Layer 10 of a small transformer language model trained on English Wikipedia (18 layers, counted from 0, width 64).
Take only the direct path to the model's output, skipping the later layers: a vector added to the residual stream pushes a token's score in proportion to its dot product with that token's output vector.

Output vectors of the tokens that the questions are about. A number n stands for n times 0.0041.
"ers": -77 -118 7 -175 82 -57 -101 114 113 184 -121 392 44 -53 -45 -190 -63 138 15 146 -164 -50 175 334 -71 220 -32 108 65 -164 -78 25 -24 17 0 -100 19 15 -182 16 -110 87 223 -20 -106 -179 78 -40 73 -36 -13 -67 73 177 223 -99 226 11 86 -145 -132 -44 -172 -80
"merican": 293 -11 37 109 -58 -94 308 -359 -111 -34 160 262 85 39 43 320 -70 -29 57 -226 204 243 -295 158 254 202 121 -153 -244 58 -117 -256 -123 239 125 -297 -338 -15 -102 -285 127 -66 -255 -291 -14 -289 251 125 -83 304 -310 292 57 168 -22 -196 106 -175 340 378 173 73 104 -368
"an": -117 -3 -27 40 -64 97 44 83 87 -189 -143 163 -87 67 -135 88 10 69 18 21 52 73 -206 152 130 213 129 -14 -13 56 0 -22 15 -50 -86 -156 294 45 -127 209 80 -72 89 171 -15 -90 -116 -58 6 -164 12 -170 98 125 76 -44 31 177 -156 48 -173 -99 -187 150
"ough": -135 -96 25 118 80 -37 17 109 162 -68 125 -106 89 99 -119 73 226 174 -102 -217 199 35 -141 137 238 253 79 -120 -133 -107 325 -105 90 -69 -98 -152 51 142 67 -24 -189 67 -107 -292 108 -325 -19 221 54 -41 -27 -20 -94 -49 101 -11 374 -301 158 22 -98 -102 121 13
"ts": 239 124 42 -8 39 190 -88 -93 -240 -4 202 233 173 0 -191 257 -59 154 -13 -124 165 -7 -95 -67 -54 234 -14 -17 12 -43 9 20 -11 143 -16 183 -25 158 -17 -18 -167 36 -149 -83 -18 -129 0 -174 -190 107 -56 -193 -77 378 98 57 105 197 38 -89 48 -61 -300 -65
"anc": -92 197 23 -18 -82 107 200 -127 25 105 4 307 26 -155 215 79 -21 -283 0 62 21 64 -45 273 -19 192 90 172 -62 -36 138 -145 34 34 -254 8 169 121 -129 87 -26 62 -151 -189 115 116 -112 189 13 12 27 -82 -130 -13 137 -26 147 132 176 31 -289 45 -4 63
"ce": 24 155 21 -8 136 120 59 -46 123 140 371 22 58 197 3 39 59 -57 41 -17 218 170 106 -164 171 114 -198 20 -107 -34 -46 74 32 -149 -171 -106 20 261 -188 -274 -43 8 -43 -54 9 160 165 -207 -14 8 -166 -135 -264 136 -74 -68 54 209 54 -238 -29 -79 111 -27
"ow": -37 -34 -25 -54 -23 10 140 -19 -69 -51 -182 57 -91 -3 41 -190 -207 -13 8 35 8 115 59 74 -126 245 52 -77 -28 16 340 -7 -17 -13 -220 -303 -194 -97 4 -93 -147 160 -64 -215 -64 -59 49 -12 252 -189 -43 -42 -64 207 198 -142 13 -195 -88 94 -72 37 186 -4
"iversity": 10 37 37 208 60 143 128 9 -25 103 95 129 288 119 96 260 -67 95 55 -73 -10 -103 -317 -38 -9 295 -24 -190 77 -134 219 113 12 273 -237 -161 -79 59 -78 209 303 17 -183 -121 29 -52 283 -43 71 218 -306 34 -102 -70 36 -228 56 67 130 5 32 145 234 -169
"ular": -7 182 15 166 22 -133 21 -13 -68 47 -37 -19 289 -20 88 -21 104 5 101 -108 103 -156 -114 95 -17 273 -37 233 -45 -51 45 -148 -46 112 -119 -14 -292 -176 -189 150 -216 156 23 312 163 -281 253 46 110 -251 -42 48 -201 71 -225 -99 268 76 -43 -156 177 -93 129 -200
"ual": 221 166 9 135 -5 -106 196 61 -93 240 110 75 369 -145 162 44 67 16 0 -245 -93 32 -35 19 -112 245 0 93 -133 -19 75 189 -73 92 34 -157 -195 -162 -152 186 -96 155 257 140 63 57 299 205 -79 5 -20 -114 118 -243 5 19 127 -236 37 -186 46 199 195 -131
"|---|---|---|---": 33 114 67 184 -214 33 70 -176 -198 -69 160 103 173 -28 121 4 -49 42 176 -149 -14 78 -353 312 13 80 319 157 165 -19 -161 -45 80 25 -22 -108 -4 69 -36 -24 227 63 -366 0 19 19 43 28 187 66 -16 99 -313 -92 -103 23 30 -66 -28 -134 -309 295 -44 -9
"bum": 82 0 51 277 -454 66 260 39 -114 -190 95 321 -87 107 64 324 105 277 182 134 -174 29 -97 -25 219 188 15 28 -108 -116 24 -61 76 127 -159 -35 -23 -58 307 -337 -95 -76 -81 -243 152 -119 250 -124 17 -124 -133 105 -160 29 27 -227 -5 -101 -68 137 -63 -13 136 -14
"ess": -29 53 -4 -250 175 4 -15 165 -14 163 -53 34 222 -73 102 57 -165 -141 51 100 -29 116 -106 33 -8 130 -70 140 -166 -79 108 -108 24 174 -112 131 91 -186 -107 -268 -119 -52 -75 -20 238 -154 143 -37 -92 -65 -150 -101 44 -13 94 -154 170 54 42 222 -305 35 39 -265
"ore": -66 80 32 -99 -443 163 -121 -12 148 -123 -76 26 135 -25 -186 113 -29 14 -105 10 198 -126 -62 154 -59 138 89 -97 -49 47 160 -166 -167 138 -104 184 132 -10 -8 -112 -65 -4 -110 65 137 -71 327 -113 167 21 -4 -96 45 -193 -87 -164 112 55 -165 223 -142 -11 66 -84
"ale": -113 -95 17 100 -110 127 60 -179 -60 193 -205 106 17 6 -110 14 13 332 -7 0 70 -66 -144 150 -60 106 -92 -137 44 140 148 -93 58 4 -184 4 -25 143 -142 -62 -69 136 80 22 158 -45 240 -45 151 0 -60 -57 28 -84 -62 -199 137 10 -32 219 22 199 -242 -62
"ee": -77 -19 21 39 79 141 204 212 170 -37 -43 188 273 -32 315 -56 -83 168 41 14 -66 111 4 34 77 94 200 -56 -178 117 29 226 -120 188 122 -39 -64 50 -233 75 51 -81 -266 105 83 30 44 -73 182 -9 -97 45 -51 -35 5 -186 174 -57 -114 -25 -112 -80 -32 -373
"),": 260 22 25 8 -136 -187 -47 -196 -112 -51 -26 -53 -55 160 44 67 215 151 -163 34 213 -4 87 181 -12 41 -159 -153 -42 48 -54 -52 115 59 316 -211 204 -170 -90 174 -108 -4 9 -170 13 8 0 76 14 144 -173 15 -132 -24 83 -176 9 -64 58 157 -12 -277 164 -213
"land": 130 91 1 103 -18 157 -89 45 -184 -4 -50 355 -225 -131 -62 55 -143 86 74 26 149 -125 -270 167 191 172 -87 -59 139 -106 67 12 62 111 43 385 -88 -77 -48 -79 21 221 -156 -22 -208 -171 93 -59 295 145 110 -28 -132 130 159 -105 121 -20 23 -9 167 -162 314 83
"ball": 191 158 45 83 0 -55 -31 -113 -59 -154 111 190 -13 28 189 209 -189 -91 74 51 -157 20 -222 76 -229 187 248 -98 -198 -131 197 42 -53 168 74 -53 -147 -11 -97 -79 -175 52 0 -239 -88 -171 -10 -81 -4 374 -188 135 -93 -12 -189 -357 189 -25 107 -18 288 134 0 140
"port": -193 94 20 15 -239 22 43 -177 173 76 184 252 165 -28 131 8 -33 23 257 -20 13 139 4 70 211 137 25 -97 -15 -37 -119 -103 202 62 40 237 193 -154 -16 -218 27 -94 -17 -20 -102 -281 -4 -71 -17 -58 3 70 -49 -17 9 -57 107 -136 118 -341 242 -39 131 65
" –": 203 -113 19 -55 101 -24 -12 -201 62 128 -108 -63 77 -57 -13 -96 146 93 -10 41 -45 -56 -143 27 69 -69 -108 -62 24 -32 33 117 -94 -28 151 -33 34 77 -26 -58 61 66 54 -245 31 -93 -24 3 -231 -174 -159 44 -291 -52 48 -21 57 -41 -40 86 0 -3 -207 183
"orth": 96 -23 0 292 -25 126 4 -205 -11 -75 57 185 95 141 38 -68 -197 260 17 -123 111 155 16 194 -142 95 -57 -112 160 -3 195 -15 29 -37 159 -99 16 97 -38 -67 154 -86 4 -55 292 -47 -22 -60 205 177 65 -4 -316 -192 52 -225 162 -80 178 272 -176 18 154 51
"hen": 10 145 22 156 -81 -53 168 50 -29 -152 265 39 319 48 -7 -219 8 154 9 -45 71 -19 -408 -55 61 90 -337 60 8 63 91 -110 35 163 477 5 -227 96 4 -81 127 -42 -19 176 123 5 123 171 85 83 50 -188 -94 137 -71 -189 227 -90 -246 92 -58 8 -223 21
"oth": -193 -102 9 -136 27 -62 26 -184 115 -16 -14 -24 4 283 -72 9 20 125 -45 -30 178 -109 -130 -130 96 228 147 -100 -4 8 234 -164 -194 349 -111 -28 -147 -86 5 -297 -13 34 270 41 220 23 106 56 -39 -126 148 214 10 54 82 -94 310 -182 280 254 136 -143 211 60
"and": -55 -6 0 -20 -244 -62 -114 102 68 -58 -63 204 -24 -101 86 196 -29 -49 117 42 -152 9 -213 -70 -3 126 52 -96 190 95 210 29 81 -149 -158 85 -3 -111 -25 -4 162 27 -292 -40 102 22 76 136 190 -203 176 -101 167 18 97 65 39 -108 177 155 14 -60 -50 51
"sh": 35 -13 -13 103 40 -3 -106 -145 40 69 -8 212 -132 17 9 -25 -165 71 -91 22 35 296 -39 23 -39 244 88 -130 153 -91 248 27 -80 48 170 -181 137 55 -44 -23 -83 17 -329 -18 -189 -90 -35 -98 -207 147 88 60 81 6 33 -184 -48 23 26 -205 51 3 170 -166
" that": 64 6 -2 -131 -110 -36 -42 44 6 6 -83 -96 69 -13 -83 -22 3 164 188 -137 91 -49 -29 7 3 -42 -62 -16 -194 -132 -64 90 119 40 -12 -222 -133 77 -265 -49 -12 -105 -121 -37 -7 92 200 96 43 -45 -11 36 -232 -73 -15 -151 102 54 -276 26 56 -41 122 -231
"ations": 78 -19 37 64 -136 186 -94 -56 -158 122 35 393 4 39 18 45 -58 181 178 11 -72 -154 163 336 -148 300 -49 8 130 -102 -194 -69 -4 285 -245 -22 -16 51 -119 68 116 -55 -356 -64 4 139 131 -83 102 -75 -77 -190 -302 61 106 112 333 8 60 46 0 -41 32 -16

Output weights of attention head 2. The head adds the sum of these rows, row i times number i of z. A number n stands for n times 0.00068.
o0: -52 -9 -230 69 10 116 230 164 107 -198 -217 33 208 -16 -143 -12 -92 478 -6 128 30 -127 -133 -101 76 -18 136 -163 -1 -43 -35 176 -239 -124 342 14 -48 199 63 -2 96 -31 190 -63 -14 89 143 189 202 -63 -231 62 -40 47 -182 131 116 73 4 -133 259 -130 9 -34
o1: 175 54 231 -97 0 81 39 14 -45 -88 167 109 221 -47 39 96 -133 -136 71 -40 35 -45 -217 -206 -194 -126 187 241 -27 -187 52 -211 -33 101 133 44 -256 -224 174 -76 100 142 169 -55 -43 -11 208 -50 -26 16 36 -156 280 -19 -42 17 71 41 388 -2 81 -25 -24 -123
o2: 77 -221 5 -84 -46 -100 -210 139 -17 -31 -103 30 152 48 175 -78 -182 -181 -33 -175 -69 -67 141 59 262 28 77 243 0 157 -230 24 -99 -40 182 -19 159 -198 -1 -249 115 -30 238 -42 98 251 -97 -126 35 22 -335 99 139 70 -45 251 88 -165 -78 -177 157 166 -149 33
o3: 51 135 -47 -107 -183 -173 -192 -52 -16 64 45 32 -27 31 164 -148 -13 2 -47 -49 -86 -44 -44 350 6 -64 17 79 -89 5 266 48 36 -104 -31 198 170 -231 139 53 10 22 -189 -208 -150 -12 -159 -248 -190 161 245 -116 -72 258 157 10 91 -89 -367 127 -217 -137 143 23
o4: -186 -23 125 63 -93 -4 14 -41 -75 -33 157 -2 12 199 -155 -7 63 -41 186 -110 -59 172 221 -157 -144 43 -157 38 -364 101 -90 -43 -19 14 -255 -53 79 -27 -55 -156 38 27 -144 -328 -57 176 169 68 365 -84 -119 240 72 81 23 -68 77 9 166 52 91 102 -137 294
o5: -84 -62 2 158 -126 -141 132 -111 -8 168 -72 251 98 83 130 -46 225 -318 99 186 47 -134 -57 211 -7 -11 159 35 43 31 -102 53 19 163 -93 166 193 -197 -145 153 -40 203 180 39 -256 -155 -48 -85 -129 -133 -237 104 16 58 -6 5 -51 60 43 -95 -155 119 -33 -101
o6: -76 99 59 112 279 40 65 96 -188 -112 103 143 261 -26 -15 84 -82 259 -75 170 -280 -22 -181 -119 -116 224 118 -238 146 -45 51 106 52 -36 -36 -66 -161 111 70 64 30 108 -204 224 -86 -31 -123 167 -159 -64 82 -232 31 0 -119 155 -38 149 -5 207 -60 -44 156 -128
o7: -179 176 9 107 -5 -23 -60 -5 3 -21 98 -110 280 260 -124 120 213 109 121 136 -37 237 -6 -54 -122 252 -33 -29 -51 -55 -127 52 220 5 -199 -128 40 53 -47 170 -42 25 32 -16 211 135 89 233 91 -114 46 44 -178 -46 -62 83 -4 173 9 74 3 99 -17 -108
o8: -196 28 406 -123 104 233 87 -291 77 -79 -61 -118 -57 80 84 -182 -266 41 188 159 28 -48 -134 162 -104 192 61 -115 225 -179 272 162 -63 44 -179 -145 217 88 14 63 98 -4 67 132 32 -99 0 -64 22 -76 191 42 12 -77 -182 -87 78 49 -115 107 -185 122 182 -54
o9: 215 -137 262 25 -64 162 139 -76 -81 -71 -91 -42 -129 -49 132 -74 -178 -178 193 262 221 59 -107 157 -6 52 -97 28 38 209 170 112 -138 218 17 77 92 165 44 -59 -174 219 40 -20 -58 23 125 -64 -72 20 5 134 -100 -200 -22 12 -57 -4 61 -165 63 134 1 -134
o10: -92 -45 -236 86 62 67 28 85 -44 182 104 -24 -6 -92 -187 -6 -282 -59 -8 -275 -120 129 -4 -176 -87 40 121 72 -61 -172 241 144 108 -23 130 -42 -179 28 50 -56 34 -217 228 0 68 63 9 -28 -12 -259 44 127 37 14 172 -102 -61 12 146 68 -52 -170 262 285
o11: -209 -62 -68 72 84 94 77 75 213 18 164 -27 -41 -66 29 102 74 8 -105 54 29 209 24 -408 55 63 -81 -66 224 -99 96 45 -115 110 -11 -119 -193 -96 124 -16 75 -21 170 -11 319 -57 92 301 8 -107 -155 21 93 -86 -186 -209 -158 -80 33 166 29 156 -18 136
o12: -166 61 -171 -73 234 54 13 210 89 289 -97 44 74 -19 -33 224 191 -122 -42 41 72 -18 -96 103 164 -197 52 200 30 -8 -135 -77 49 -162 22 69 -169 215 -122 -53 11 75 240 335 186 157 -68 -141 421 93 14 209 128 85 195 -76 -93 57 123 -162 43 274 -62 -161
o13: -142 58 178 13 69 -26 -70 -46 -71 6 126 85 40 -88 11 143 127 3 85 -58 -13 103 19 -58 181 -93 194 243 -105 102 -224 -14 17 41 -135 -147 11 -177 -180 -97 320 159 -105 70 142 63 -32 252 -47 39 -240 -69 152 -165 -53 156 -263 -24 259 91 -91 142 28 -4
o14: -4 -164 -305 23 133 -101 130 -59 -165 222 -27 113 121 197 116 -33 147 -210 367 -16 142 -26 -7 -207 -153 29 127 -121 153 -98 -3 6 82 -164 83 -165 -143 27 -179 82 142 -188 299 75 -12 -222 -77 43 -168 20 -203 -65 -60 13 -138 -123 239 161 135 -78 64 150 -141 175
o15: -246 34 -78 219 -66 39 -125 334 21 7 38 71 136 -154 -80 -128 28 223 -99 -20 7 -241 158 -315 -56 104 -167 -205 -104 -62 -69 16 -165 -6 81 57 101 -34 150 64 191 101 248 -23 155 90 -114 -68 41 -147 -108 100 -26 -73 -68 53 227 -36 53 50 28 62 -43 68
o16: 238 -220 109 114 -234 -31 -54 89 13 -114 87 51 -35 -28 -89 -300 -31 86 -104 56 175 256 44 -17 -121 240 -171 -148 -103 -11 -67 226 35 105 -134 406 -30 16 145 -188 98 10 -92 -36 -32 -168 83 220 -68 -40 85 103 -110 -141 -164 -72 120 -115 -153 6 95 -205 35 98
o17: -266 -43 -319 -139 -34 118 14 131 167 -143 -16 99 28 210 22 164 -10 66 -130 -104 -20 45 119 -1 7 80 -363 -245 -101 -147 -71 111 -109 69 120 -61 200 56 -14 -161 -197 -87 135 -100 -125 -146 4 -139 102 -282 -266 198 -132 229 -34 -174 179 -70 8 105 11 190 -143 85
o18: -47 -164 118 -25 -88 79 -62 96 -233 105 29 -6 -249 -24 114 40 -64 -259 -6 -88 -51 -44 4 25 -194 -101 -92 181 122 156 173 4 -84 -12 -10 28 -49 28 -9 40 -138 -55 13 222 77 -40 34 -39 255 -237 -27 -3 373 108 61 25 -202 68 -90 -90 -285 203 41 19
o19: 154 -123 245 -18 -109 12 -103 143 170 -164 -176 79 -147 -9 -12 94 -341 -19 -19 24 -105 -66 91 -159 -31 26 96 109 178 -19 169 36 160 98 178 6 166 -183 -185 -259 -52 88 86 -106 105 -65 -13 -16 41 -48 -44 79 90 -172 -49 29 -3 -74 -160 -34 51 97 -102 -15
o20: -63 -96 161 -205 -35 171 -71 12 -114 -134 -13 -6 -40 -183 -6 74 -172 189 -67 -91 -93 -149 88 117 -69 -72 96 35 -25 9 -85 105 -270 -79 69 50 -182 45 3 -176 91 148 -18 246 89 -2 -13 165 244 -67 -161 -291 199 146 -258 62 -127 -64 2 -68 -34 36 56 -35
o21: 192 64 168 -103 264 143 -154 32 48 128 -29 -79 64 -181 186 -71 -158 157 280 73 79 251 119 -28 -189 226 -90 -73 5 -47 12 -25 -52 -74 30 244 -159 158 135 -180 176 149 16 226 107 103 11 83 -199 -263 20 -65 -190 -354 -66 251 -19 71 -206 90 223 16 189 -88
o22: -191 -36 -175 -199 -104 240 -166 245 91 4 -90 -32 -60 -68 104 98 -443 224 69 38 74 25 -178 -81 -93 -22 -214 37 112 -49 17 151 -69 -68 261 18 -93 112 82 -191 23 -62 -34 69 259 52 -149 19 -16 -15 -122 -69 108 280 -109 -225 15 -166 -13 128 -132 282 191 73
o23: 68 116 119 15 -15 -142 68 142 199 -2 -82 -28 -216 -95 113 -59 -24 266 71 -148 91 -29 -271 123 126 116 -196 27 174 143 57 55 -129 -117 48 92 -135 184 -52 295 38 -251 -223 -32 67 199 -58 -34 119 235 -175 163 -280 100 38 22 30 -22 -117 104 -133 142 76 -70
o24: 220 126 256 -196 23 71 46 3 -65 -50 -389 149 88 -160 -69 98 -73 -2 182 270 -221 -92 -73 253 -18 -38 69 19 41 94 -26 95 235 52 68 -110 -54 -93 -105 61 -44 105 -85 -149 -225 118 -22 -12 78 -135 86 -150 -38 218 -40 292 105 281 -22 -57 -31 -42 41 -141
o25: 129 -181 21 138 33 -56 96 -99 -168 87 34 -152 -86 166 -134 -213 66 9 -139 27 -45 -67 -297 -44 27 183 173 220 -42 192 183 106 244 -29 38 -67 332 -193 -177 302 -43 -156 103 34 -267 204 -129 46 -129 105 50 38 -101 -138 3 -38 -223 223 -1 -112 44 -47 25 -12
o26: 51 -80 24 18 -220 46 48 -119 21 -34 110 12 55 79 5 182 -119 148 285 46 -225 -18 -50 -14 -246 -98 5 48 156 27 -340 -60 -153 -110 160 -276 81 -24 68 -59 -13 -16 -121 -435 -16 51 -39 -54 233 20 -147 -41 1 269 59 -69 -24 41 68 141 -82 55 38 71
o27: -30 41 -18 31 227 113 33 -70 -156 -79 118 79 43 -82 99 63 54 -200 35 -68 208 47 87 -60 213 57 -7 -175 -117 -127 -264 14 -31 34 52 -211 -65 181 155 -146 3 -2 88 -1 124 -13 190 168 -132 -78 -160 98 -22 -104 -159 35 -35 57 115 123 307 -33 -106 246
o28: 89 75 26 -32 -15 66 -28 -164 -36 46 192 -135 -108 128 71 -38 330 -43 35 63 -63 17 -93 162 -64 -113 57 0 -12 50 206 -53 21 -82 -177 276 68 -34 110 128 -136 64 -189 -65 -148 -122 -46 2 2 64 215 18 -33 83 118 129 -92 56 -84 7 86 -199 94 -174
o29: 20 43 -186 100 239 52 -84 -81 -135 -37 295 -160 -71 165 -90 149 -24 -89 -196 -92 3 -23 -125 -29 207 -46 239 -85 17 -21 30 -5 108 -9 185 -167 144 42 94 71 18 -145 2 -9 118 200 -142 -39 -283 75 -13 97 92 104 -14 -27 100 -96 181 94 8 -83 9 334
o30: -60 185 101 -129 -131 82 -76 -249 -20 -144 229 -79 134 2 14 69 -183 157 0 9 -101 -90 19 -65 129 -82 -80 -81 -20 -77 -46 -82 -7 -14 50 -27 1 -26 141 -28 -108 -18 28 163 116 -84 31 150 -80 -26 72 -325 -95 -129 88 130 88 -157 -134 73 -104 -149 168 -114
o31: 22 47 146 170 55 -9 -26 155 -72 106 -20 73 85 -163 -92 -247 -4 -23 1 -254 220 -4 -4 -252 -430 93 -269 -18 5 -129 52 -185 -46 42 53 39 63 -14 104 -67 -71 -6 -326 46 118 188 184 -132 54 99 205 -143 -27 20 -64 -230 41 45 -44 83 256 141 -80 64

Each question shows a token from some text and the vector z that the head gathered there. A number n stands for n times 0.0067.

"1": 127 -88 -245 29 -98 6 59 9 85 151 -48 -170 -114 -159 59 111 113 -30 -77 -88 -87 238 36 225 53 154 58 -166 165 -121 25 163
Which of these tokens does it push up most? "land"

" te": 94 -24 82 61 36 35 -87 -44 -83 -38 34 -148 102 -122 93 -28 -76 41 24 -34 -125 -88 -84 77 40 35 37 -65 67 -19 -90 -19
Which three tokens does it push up most, strongest first? "ers", "),", "an"

"\n": 63 109 -29 -103 -12 61 -32 -9 -48 106 49 -26 67 -42 23 -10 11 -51 151 65 -1 -7 -23 -144 27 49 -40 116 -5 -33 -27 149
Pushed down most: "ough"

" for": 105 -42 -21 -46 12 -106 28 40 0 13 24 -176 13 -107 32 -65 38 62 -37 -41 5 58 3 38 48 70 -33 15 -16 -25 24 -53
Which of these tokens does it push up most? " that"

" B": -3 74 7 -122 -18 19 -32 -42 -20 22 41 22 12 51 74 74 -11 -40 -32 30 -56 47 -75 -35 -23 40 -63 60 -57 -1 9 26
Pushed down most: "ow"

"s": -75 -28 -56 84 38 -34 35 8 121 57 129 -66 27 -73 -8 -21 3 24 138 26 -11 80 136 55 55 47 -27 -71 -1 -66 -55 4
Which of these tokens does it push up most? "ow"

" st": 87 49 -5 -44 -25 22 -15 -108 9 82 125 17 -107 -106 90 30 83 -1 16 25 -73 -81 -60 -90 90 87 -10 82 -34 17 -77 -69
Which of these tokens does it push up most? "ball"

"ish": -17 -30 59 61 39 80 -29 -61 -17 -3 17 -13 -72 -69 102 -10 25 107 21 4 -3 -70 20 -121 47 -73 38 -60 39 24 -4 -99
Which of these tokens does it push up most? "ers"

" sp": 14 -20 -78 -71 5 11 -1 80 -66 13 -47 -35 -2 -59 26 127 66 88 20 -61 -26 19 -151 -23 -111 -15 -121 25 74 -47 -39 64
Which three tokens does it push up most, strongest first? "ular", "ough", "ce"

"um": -101 38 -67 117 10 -44 42 -64 57 93 85 -173 40 3 -203 -5 -80 -104 97 8 -11 72 -36 -21 127 61 -61 -27 134 37 -4 -9
Which three tokens does it push up most, strongest first? "land", "anc", "sh"

")": -12 53 37 -140 -22 -123 52 5 -72 20 -36 262 -15 67 13 -7 0 -24 21 37 126 171 60 -45 -32 -18 -2 165 36 97 -2 50
Pushed down most: "ers"

" D": 9 -70 15 34 62 7 -17 -33 -21 -16 -54 -93 -54 -95 2 -1 11 89 -81 7 24 -3 -21 39 79 -49 44 37 2 17 2 -7
Pushed down most: "ual"

"ent": -91 41 -7 -26 -66 -75 93 20 -36 12 -84 145 -59 19 23 -31 2 -96 -11 9 19 171 -74 -40 10 29 -31 110 80 74 -13 82
Which of these tokens does it push up most? "ual"

"e": -53 -18 -96 -55 -81 -52 -19 4 -35 41 131 236 28 -45 -103 -120 125 -76 17 -11 -83 8 215 161 -87 -180 17 -131 -90 83 -1 -31
Which of these tokens does it push up most? "orth"

"ild": 21 -87 57 190 -33 69 -54 -21 -38 70 -1 -65 -187 -135 -73 -17 196 119 -35 14 6 76 10 -117 -88 66 -78 -124 121 40 60 84
Pushed down most: "merican"

" le": 37 56 -85 1 -89 43 19 -74 -25 -23 54 29 -108 -81 49 -57 47 -56 103 6 12 -79 40 16 69 -21 23 -59 -2 -18 61 -93
Pushed down most: "ce"

" r": 68 -89 12 -92 -22 -77 31 9 -132 43 19 25 12 59 15 30 -3 -43 21 -5 -46 1 126 26 -3 76 -16 38 -43 68 -100 11
Pushed down most: "ore"

" in": 40 8 5 72 -10 19 -45 -39 52 -4 53 -34 -42 -53 155 -73 40 52 21 80 -16 34 12 -61 70 -14 39 -29 83 -54 -23 -88
Pushed down most: "hen"

"en": 56 49 -170 -28 87 -149 103 58 -35 -110 -52 -59 67 102 -178 7 24 -161 -6 -217 151 34 50 70 15 -80 -55 131 95 108 26 228
Which two tokens does it push up most, strongest first? "hen", "ts"

"ach": 39 -24 -64 -95 -30 55 -63 -31 7 128 -97 -78 -60 -43 40 -41 42 2 -56 -13 -60 -10 -54 76 19 -25 -24 30 -53 -62 18 -7
Pushed down most: "and"

"y": -49 -43 -26 -147 -40 -21 -52 26 -79 39 -31 70 132 -5 -40 -39 -62 66 89 29 -17 -14 43 21 -14 -64 43 100 -12 4 -79 -108
Which three tokens does it push up most, strongest first? "merican", "ce", "ale"

" the": 46 -93 64 45 -80 30 46 -119 14 19 25 -46 -19 77 -25 -4 2 -14 -16 72 30 50 123 28 108 105 -8 -56 -37 26 -34 -159
Which of these tokens does it push up most? "an"

"ite": -112 -29 -80 107 8 -86 -115 -93 59 165 -20 170 -251 6 -354 -115 263 11 125 -1 201 173 91 -180 -179 -316 -15 93 192 -91 271 -105
Which of these tokens does it push up most? "ore"

"l": -194 -100 -187 -76 60 160 -10 214 189 189 -62 112 -172 -58 -43 124 75 -107 141 14 -206 162 -245 -50 -120 17 -145 -42 112 -189 -15 214
Which of these tokens does it push up most? "ular"

"ign": 22 -59 -76 42 -175 14 108 -4 66 91 -48 -47 85 -86 -18 -50 -57 2 -5 75 -20 -59 97 -55 99 7 -39 -39 -32 46 -101 45
Which of these tokens does it push up most? "sh"

" m": 115 -106 -77 -69 23 -11 88 -4 -124 -149 114 1 23 68 56 -7 21 71 -1 3 26 -38 -42 -45 -55 90 -5 15 31 78 -10 -162
Which of these tokens does it push up most? "ough"

"an": -133 -34 122 -14 -4 63 -68 -11 3 82 -42 -77 129 -39 113 -55 74 36 105 -76 -8 143 120 147 -45 -47 -43 -36 73 -47 -51 -3
Which of these tokens does it push up most? "ess"

" R": -51 100 176 -5 -70 -17 -97 -27 -46 42 28 3 87 10 -7 83 -9 -109 132 96 -10 79 32 -66 34 110 -86 27 -82 -23 -30 135
Pushed down most: "ough"

"ven": -173 -171 3 -69 81 -151 143 227 2 0 -170 12 -65 87 -20 -119 85 -160 42 24 -59 38 -35 278 -24 63 -38 -59 -92 5 14 -7
Which of these tokens does it push up most? "|---|---|---|---"

"u": 16 -97 -185 -151 -99 56 -21 70 42 38 -114 68 138 5 8 -3 -11 41 82 -41 3 32 -23 -3 -2 -95 18 -4 29 -156 -31 -71
Pushed down most: "ball"

"est": -280 18 114 280 -22 72 -38 122 51 -126 104 17 9 -1 17 72 -141 -100 43 -24 -166 4 -10 39 -194 42 -32 -64 61 226 84 77
Which of these tokens does it push up most? "anc"

"n": -67 0 -37 225 111 4 -5 43 -152 0 -68 43 -93 63 -29 3 98 -10 -54 -26 -65 27 179 65 -37 -291 181 13 23 -44 15 11
Which of these tokens does it push up most? "bum"

" h": -45 76 -144 60 -73 7 86 -13 24 106 5 106 -322 14 -250 -20 87 -110 104 136 98 36 -151 -113 193 -25 -28 -106 96 -120 117 -181
Pushed down most: "ce"

"ill": 5 4 89 120 -69 26 9 -128 -56 -63 76 -147 18 2 97 -67 -46 -25 59 -13 34 -101 -16 -99 17 149 -26 -72 105 115 -73 -73
Which of these tokens does it push up most? "an"

"ing": 179 -81 -7 28 14 -163 19 127 -7 5 40 -273 8 -207 69 -64 83 36 -73 -2 -147 119 -17 81 56 82 67 -160 -40 -96 0 76
Which of these tokens does it push up most? " that"

"2": -66 26 -74 -49 77 19 -105 49 -67 53 -89 110 34 -61 156 -48 -29 -6 61 -80 -101 -42 -209 -15 -46 -34 9 108 155 -28 -64 2
Which of these tokens does it push up most? "merican"

" H": -26 58 -93 -8 -63 -68 33 -71 103 68 91 67 -195 -23 -85 -34 18 -44 119 68 112 55 -23 -73 63 6 19 -32 39 -64 130 -60
Pushed down most: "ce"

"ong": -165 -106 -69 116 52 77 -84 92 83 110 -78 -54 -57 -88 -20 -58 142 1 76 -75 -165 35 11 87 -80 -88 60 -27 94 -94 45 -90
Which of these tokens does it push up most? "anc"

"inal": 118 -52 67 -16 -11 -43 93 -3 -34 -12 -27 -10 3 -25 -32 25 24 34 -42 49 23 26 98 31 62 2 -28 -17 -63 25 -12 -101
Which of these tokens does it push up most? "ee"

"ot": -84 26 46 37 -12 58 -17 -116 -7 84 -25 -39 -25 59 -93 -29 53 -44 136 54 61 100 -7 81 195 -30 -24 -62 -52 -165 -72 35
Pushed down most: "ough"